Layer 9 of a small transformer language model trained on English Wikipedia (12 layers, counted from 0, width 64).
Take only the direct path to the model's output, skipping the later layers: a vector added to the residual stream pushes a token's score in proportion to its dot product with that token's output vector.

Output vectors of the tokens that the questions are about. A number n stands for (n - 500) times 0.0034.
"Y": 466,720,389,309,579,432,202,500,701,329,471,523,600,447,542,266,520,622,358,476,365,626,638,235,309,635,380,529,366,473,486,355,485,521,472,514,670,515,584,462,509,452,563,221,486,291,413,389,665,470,445,461,234,297,594,496,467,486,633,566,728,570,564,637
"os": 400,760,455,380,496,678,634,493,516,606,573,349,518,538,405,543,467,292,596,544,670,440,465,500,550,432,644,288,485,869,433,509,369,379,455,467,350,424,429,518,638,597,465,388,478,668,381,511,419,684,551,428,329,327,381,606,324,452,537,526,329,497,361,715
"9": 471,421,300,494,382,626,570,364,617,622,420,564,448,526,576,272,298,579,596,254,552,381,558,480,464,404,503,542,463,355,447,271,547,485,490,558,340,394,451,529,495,382,376,453,393,268,654,483,692,668,554,437,519,552,515,643,488,467,619,642,496,398,348,464
"ted ": 469,558,485,699,412,656,300,742,201,496,260,454,606,518,325,357,271,351,391,278,487,346,649,433,649,583,436,447,404,798,547,477,337,500,633,504,448,557,547,581,669,642,603,480,391,687,412,423,433,321,672,270,556,763,644,504,516,779,677,537,317,735,402,783
"am ": 441,403,474,242,366,170,619,370,305,550,471,201,562,522,469,628,605,571,466,630,507,528,384,358,489,637,294,488,481,526,454,513,310,492,662,375,555,423,444,642,610,496,627,213,527,496,349,598,560,372,407,381,314,371,329,460,680,592,632,527,492,406,493,522
"|---|---": 310,505,415,462,460,383,521,309,441,746,272,190,757,279,472,423,557,445,555,280,402,665,786,291,355,699,373,623,496,291,420,288,600,318,363,565,606,480,693,683,643,642,778,500,428,603,419,620,164,789,479,59,528,302,686,418,317,673,383,619,680,500,505,395
"ity ": 323,648,473,512,386,681,285,305,447,806,490,205,796,340,529,584,566,694,286,746,331,568,654,500,436,578,587,582,651,531,526,500,487,266,552,613,574,292,797,751,732,771,537,431,427,350,539,391,577,546,365,357,637,561,574,369,673,632,370,550,459,456,593,495
"er": 478,341,432,484,456,500,745,682,545,340,566,508,570,713,388,404,705,280,569,560,410,363,416,700,252,267,662,317,468,518,385,530,547,672,660,391,651,366,343,530,565,608,635,583,510,516,244,630,366,728,754,380,504,607,535,463,546,590,621,441,500,496,597,504
"ish": 206,556,610,350,455,604,128,657,516,349,493,364,706,576,615,637,469,358,383,468,432,492,486,410,431,514,312,822,434,405,541,493,320,728,364,528,833,542,511,453,700,862,488,444,492,380,505,539,426,549,633,417,350,276,649,608,418,629,546,720,505,463,377,650
"ri": 305,496,571,440,529,244,456,536,614,321,516,297,805,725,677,395,509,596,668,574,758,299,482,525,609,863,563,513,397,510,516,554,369,390,662,569,496,492,464,236,568,780,694,791,537,586,328,567,505,646,474,547,575,483,508,500,351,553,354,492,688,560,418,496
"ch": 569,383,513,390,292,507,305,627,359,477,503,421,545,591,725,573,458,563,753,252,602,619,468,452,448,615,410,536,528,444,364,519,525,736,663,257,418,489,604,672,488,648,507,548,390,374,388,570,437,299,386,475,417,612,597,621,735,463,473,267,425,671,388,474
"up": 363,606,522,500,397,361,477,488,322,680,536,574,567,546,516,491,421,670,526,366,475,609,650,297,393,605,526,669,365,668,98,408,390,448,621,563,554,333,743,644,510,787,399,472,439,513,375,637,267,481,531,404,701,371,287,451,697,469,305,769,197,331,534,458
"ur": 377,364,484,620,535,358,468,390,347,269,604,725,739,481,380,533,421,401,700,556,567,532,458,360,351,562,423,533,614,527,374,513,485,483,617,458,437,325,443,579,665,596,378,820,531,756,297,557,452,569,453,483,714,548,292,710,500,497,387,552,388,335,590,500
"ar ": 572,523,546,628,820,507,378,341,553,520,474,445,416,633,443,496,600,581,376,706,250,558,508,630,546,645,300,558,609,446,587,617,408,87,646,657,459,421,436,691,692,512,581,761,379,452,324,589,487,504,492,478,409,532,567,481,335,384,656,581,396,236,549,558
"ub": 352,492,524,611,410,397,422,202,448,525,559,659,436,629,701,500,385,492,611,569,383,504,653,390,257,513,396,482,511,657,299,440,422,183,643,485,318,368,557,463,597,647,485,357,430,614,389,545,495,676,475,240,514,500,150,532,589,690,278,436,255,555,226,602
"an ": 644,241,424,322,433,453,648,534,482,644,536,290,425,366,360,321,637,438,622,749,332,529,453,341,203,550,366,371,660,640,614,513,559,521,549,341,492,340,469,600,570,430,418,632,486,371,373,723,420,672,328,597,592,415,351,331,507,429,463,482,649,324,443,709
"ated ": 645,826,531,630,283,542,538,582,30,591,336,367,661,695,413,584,547,339,283,670,535,687,520,522,559,568,477,601,473,766,449,519,329,535,704,687,639,465,614,415,738,590,488,426,407,379,256,514,392,627,606,368,414,392,410,582,500,647,700,701,297,552,615,639
"ran": 422,713,415,479,363,208,474,671,459,408,515,292,669,940,587,276,227,758,620,797,725,143,795,500,305,553,409,803,474,540,575,427,486,324,395,435,596,519,491,569,569,767,682,744,509,402,387,470,545,494,551,506,472,878,690,390,500,464,516,591,298,227,573,485
"d ": 553,500,539,611,344,357,481,556,562,524,479,251,520,513,525,639,673,338,350,159,678,560,500,464,731,840,638,307,589,615,730,480,435,420,333,311,391,535,448,540,677,452,322,189,537,603,760,382,289,679,374,382,358,745,743,452,654,669,548,764,673,600,322,464

Each question shows what one neuron of this layer's MLP adds at an activation of 1. A number n stands for (n - 500) times 0.0024.

n87: 529,661,728,491,591,459,437,469,413,534,428,471,400,532,526,471,536,337,269,499,631,348,439,522,662,475,339,702,395,460,453,528,523,606,384,521,436,488,575,483,385,637,471,332,739,500,539,545,516,263,707,637,404,513,603,444,569,463,375,573,436,552,525,381
Pushed up most: "ish"

n117: 554,431,528,586,487,302,746,617,660,611,268,477,263,660,410,364,591,726,336,292,424,434,422,549,491,578,447,560,628,574,292,538,559,359,497,607,574,547,491,624,379,524,563,187,478,650,373,360,344,623,507,124,376,408,672,398,414,386,444,407,508,420,405,440
Which of these tokens does it push down most? "ur"

n180: 455,554,680,508,493,621,461,450,512,555,669,319,462,494,452,575,609,636,344,560,463,613,582,514,384,614,585,380,448,405,540,501,522,499,399,366,405,357,480,614,659,478,402,501,675,576,513,371,516,581,518,811,440,402,581,500,374,485,372,503,329,385,682,401
Which two tokens does it push up most, strongest first? "ity ", "ar "

n56: 590,495,535,546,395,648,477,486,482,442,543,572,534,365,315,423,627,361,538,556,611,672,512,527,440,419,428,428,292,752,474,469,643,458,654,253,439,298,554,530,556,611,409,619,649,380,452,408,419,580,467,459,581,508,507,482,677,363,540,549,398,331,459,621
Pushed up most: "an "

n130: 598,507,599,524,604,580,254,585,471,640,697,513,559,354,563,475,380,702,268,693,569,457,450,558,351,595,522,456,579,425,432,523,648,421,376,369,700,531,634,266,616,603,423,597,566,489,461,454,588,540,498,408,550,411,562,758,398,603,614,387,499,526,580,458
Pushed up most: "ity "

n141: 463,365,550,450,365,544,574,457,693,552,427,469,363,340,376,800,538,441,759,544,585,653,419,443,392,376,614,507,367,573,467,497,581,472,602,310,613,398,538,512,749,571,526,347,622,530,328,657,468,564,306,380,464,452,419,312,382,299,497,464,575,545,387,664
Which two tokens does it push up most, strongest first? "an ", "os"

n138: 410,464,611,424,619,377,527,472,435,367,436,634,524,521,632,464,532,445,562,486,685,517,429,527,618,535,497,499,495,474,411,471,673,502,635,529,583,505,617,430,461,485,551,462,459,639,435,520,453,410,513,855,576,421,439,577,448,521,555,476,537,640,539,378
Which three tokens does it push up most, strongest first? "ri", "ur", "ch"

n74: 345,607,576,498,480,488,829,442,646,348,516,512,560,558,489,455,652,536,471,381,274,545,591,490,571,627,552,704,375,406,377,532,456,321,440,515,560,503,382,328,550,573,636,441,730,593,670,437,526,431,553,640,489,397,279,354,447,497,506,639,280,507,598,107
Pushed up most: "up"

n71: 484,333,570,636,461,616,616,330,580,860,544,484,378,317,370,656,458,379,409,384,407,582,570,487,388,739,513,466,473,493,525,401,557,473,601,541,582,536,610,529,452,372,601,503,464,394,667,265,478,622,448,333,461,589,440,304,334,554,638,589,520,409,167,477
Which two tokens does it push up most, strongest first? "|---|---", "d "

n148: 546,543,456,450,633,373,449,582,653,449,499,586,543,531,591,363,429,461,665,356,607,331,629,282,494,418,487,531,428,634,495,312,496,349,535,380,515,443,439,460,418,361,358,517,584,622,639,531,546,562,394,546,571,676,475,469,422,530,623,456,624,408,400,538
Which of these tokens does it push down most? "ated "

n29: 489,554,592,439,503,596,507,403,748,420,779,569,614,355,496,550,566,265,463,497,560,666,448,358,476,642,603,597,408,543,300,389,417,336,532,324,448,626,619,412,693,519,368,618,472,569,627,661,678,494,405,793,611,413,553,446,434,592,500,452,400,393,356,211
Which of these tokens does it push down most? "ted "

n36: 357,237,454,652,404,463,604,565,455,556,524,496,454,529,578,581,444,431,583,642,237,560,327,645,381,661,773,419,616,465,450,314,455,553,579,509,289,595,525,639,423,577,440,538,394,510,723,412,530,326,211,477,477,565,425,665,423,591,578,642,407,247,603,201
Pushed up most: "ur"

n54: 546,343,475,515,473,638,472,514,241,476,551,581,427,504,374,353,553,477,355,447,532,409,362,493,460,552,268,270,475,231,502,581,707,671,741,665,475,481,377,584,397,461,601,546,361,436,444,675,800,467,452,467,502,491,468,506,654,548,440,503,557,717,526,448
Pushed up most: "ch"

n32: 672,576,579,477,389,508,514,580,411,450,721,460,349,454,574,465,616,672,555,614,650,551,541,354,588,698,593,535,595,155,489,485,598,629,554,490,699,459,636,401,436,461,534,461,607,529,473,465,554,545,483,343,419,623,499,607,542,549,534,691,684,501,643,558
Which two tokens does it push up most, strongest first? "Y", "d "

n42: 509,304,609,536,562,375,394,466,623,651,630,189,472,422,382,521,554,518,316,636,399,622,366,564,434,572,441,509,446,642,364,477,450,558,568,466,320,707,599,384,524,388,626,473,493,450,509,400,653,736,431,594,549,325,542,521,611,667,719,349,443,575,465,293
Pushed up most: "am "

n45: 451,558,591,524,418,516,365,530,408,347,384,495,451,362,366,724,428,529,558,595,508,710,404,462,844,630,572,698,341,480,386,400,387,308,556,486,681,468,657,745,435,692,565,408,451,485,663,381,319,538,461,517,685,401,342,432,519,442,287,824,551,499,469,678
Which of these tokens does it push down most? "er"

n91: 454,468,538,535,495,437,239,452,412,362,675,512,456,555,655,613,618,467,552,691,521,514,482,570,610,499,658,538,519,586,503,655,474,678,411,508,480,452,543,631,528,552,430,511,665,461,359,485,440,493,647,626,520,257,532,487,372,573,431,591,404,604,467,468
Pushed up most: "ish"

n41: 417,614,398,519,371,584,772,569,319,498,522,382,554,600,500,508,441,413,338,630,349,466,445,576,613,618,411,511,540,575,469,440,341,645,650,532,594,685,551,528,548,428,798,580,512,449,690,544,551,591,370,667,408,596,439,462,462,310,558,660,559,573,482,543
Which of these tokens does it push down most? "ub"

n9: 510,423,421,527,695,489,503,512,249,543,361,509,431,484,474,478,587,549,351,420,343,497,270,514,530,528,696,368,447,555,642,582,433,654,642,582,643,591,424,541,630,631,540,409,546,606,504,567,331,406,514,481,592,453,350,438,536,605,384,541,467,470,394,611
Which of these tokens does it push down most? "ran"

n175: 410,445,518,436,424,318,376,355,606,493,576,559,354,380,328,335,661,583,638,450,371,411,508,478,771,436,604,357,561,473,479,712,503,525,412,599,427,424,607,649,538,439,376,465,452,592,784,507,511,623,629,409,664,529,546,517,730,491,284,512,792,408,294,619
Which of these tokens does it push down most? "ated "

n83: 523,621,610,477,413,530,328,407,473,355,418,547,450,506,489,561,649,607,396,655,342,486,491,566,527,348,390,714,518,465,547,671,522,600,446,662,634,656,399,269,515,570,526,434,616,730,590,465,325,588,668,509,651,539,378,610,578,453,376,647,679,766,580,382
Pushed up most: "ish"

n55: 459,523,554,686,437,515,725,721,476,421,518,442,247,589,510,515,625,348,637,644,404,470,511,447,603,767,520,875,558,437,470,524,439,478,849,367,688,525,535,362,583,571,469,528,472,614,458,613,705,734,578,579,444,620,464,436,431,610,367,772,573,463,518,294
Pushed up most: "ri"

n123: 626,496,457,495,428,319,303,566,342,425,382,554,599,596,402,426,479,461,585,791,389,521,379,540,540,370,530,448,518,370,720,488,558,591,565,468,516,579,502,577,282,511,669,591,396,587,417,559,596,572,490,729,487,459,422,595,619,534,403,534,510,454,608,465
Which of these tokens does it push down most? "d "

n86: 526,334,410,566,267,492,468,533,417,558,447,384,514,566,207,657,668,284,606,559,317,460,447,513,389,383,422,363,441,340,430,587,461,683,587,591,413,270,617,600,434,452,474,543,524,347,334,484,611,712,520,430,459,704,498,377,485,461,532,489,409,361,541,599
Which three tokens does it push up most, strongest first? "er", "an ", "ated "

n151: 574,393,407,584,615,170,649,395,363,534,529,742,424,533,604,459,651,490,240,402,576,345,561,491,501,570,547,642,616,481,445,481,392,436,753,395,175,502,616,637,724,554,632,612,586,556,388,816,349,650,614,558,509,399,368,298,453,454,297,572,670,602,619,436
Which of these tokens does it push down most? "ish"

n189: 302,321,450,485,457,98,582,403,446,440,461,326,459,734,529,486,437,669,524,641,362,621,323,582,597,527,475,467,464,484,492,415,536,528,420,448,333,622,447,521,743,553,549,449,433,438,375,538,509,326,310,356,386,540,456,454,651,540,470,614,579,550,462,370
Pushed up most: "am "

n57: 657,488,420,545,575,483,654,605,401,464,650,310,380,482,400,491,722,488,474,476,571,702,440,505,410,496,501,431,511,415,423,458,428,635,359,617,200,588,367,654,501,486,497,306,407,619,440,428,363,315,391,540,268,551,404,538,482,811,399,412,576,554,595,306
Which three tokens does it push up most, strongest first? "d ", "am ", "ch"

n38: 417,601,607,454,660,589,548,602,509,514,396,378,460,478,430,624,507,430,358,727,529,533,468,428,511,654,583,598,523,593,605,451,610,616,563,550,510,637,673,479,497,373,643,553,472,437,567,439,571,437,385,177,566,568,598,540,402,410,754,420,380,397,412,441
Which of these tokens does it push down most? "ub"

n124: 465,239,514,565,482,479,446,478,458,632,280,210,435,661,348,546,444,492,599,471,327,575,463,545,386,316,252,462,420,704,680,449,667,397,622,540,643,376,267,640,236,608,471,482,437,556,509,374,418,592,562,559,615,653,533,436,632,495,411,382,628,420,511,454
Which two tokens does it push up most, strongest first? "an ", "er"

n70: 367,424,466,437,317,681,396,428,820,566,320,185,653,436,318,607,645,481,606,251,577,623,430,681,403,512,328,603,402,496,440,593,370,386,524,573,581,447,541,576,433,289,410,365,663,558,221,563,267,521,531,482,398,478,290,478,588,524,599,432,450,411,750,369
Which two tokens does it push up most, strongest first? "|---|---", "am "

n140: 454,450,394,550,655,700,457,535,506,482,567,410,628,602,504,486,599,576,178,443,554,590,518,759,463,653,312,696,389,789,457,413,344,434,392,374,485,496,474,546,648,493,559,595,678,474,645,408,279,579,439,635,581,418,404,385,528,390,452,509,380,466,587,511
Which of these tokens does it push down most? "9"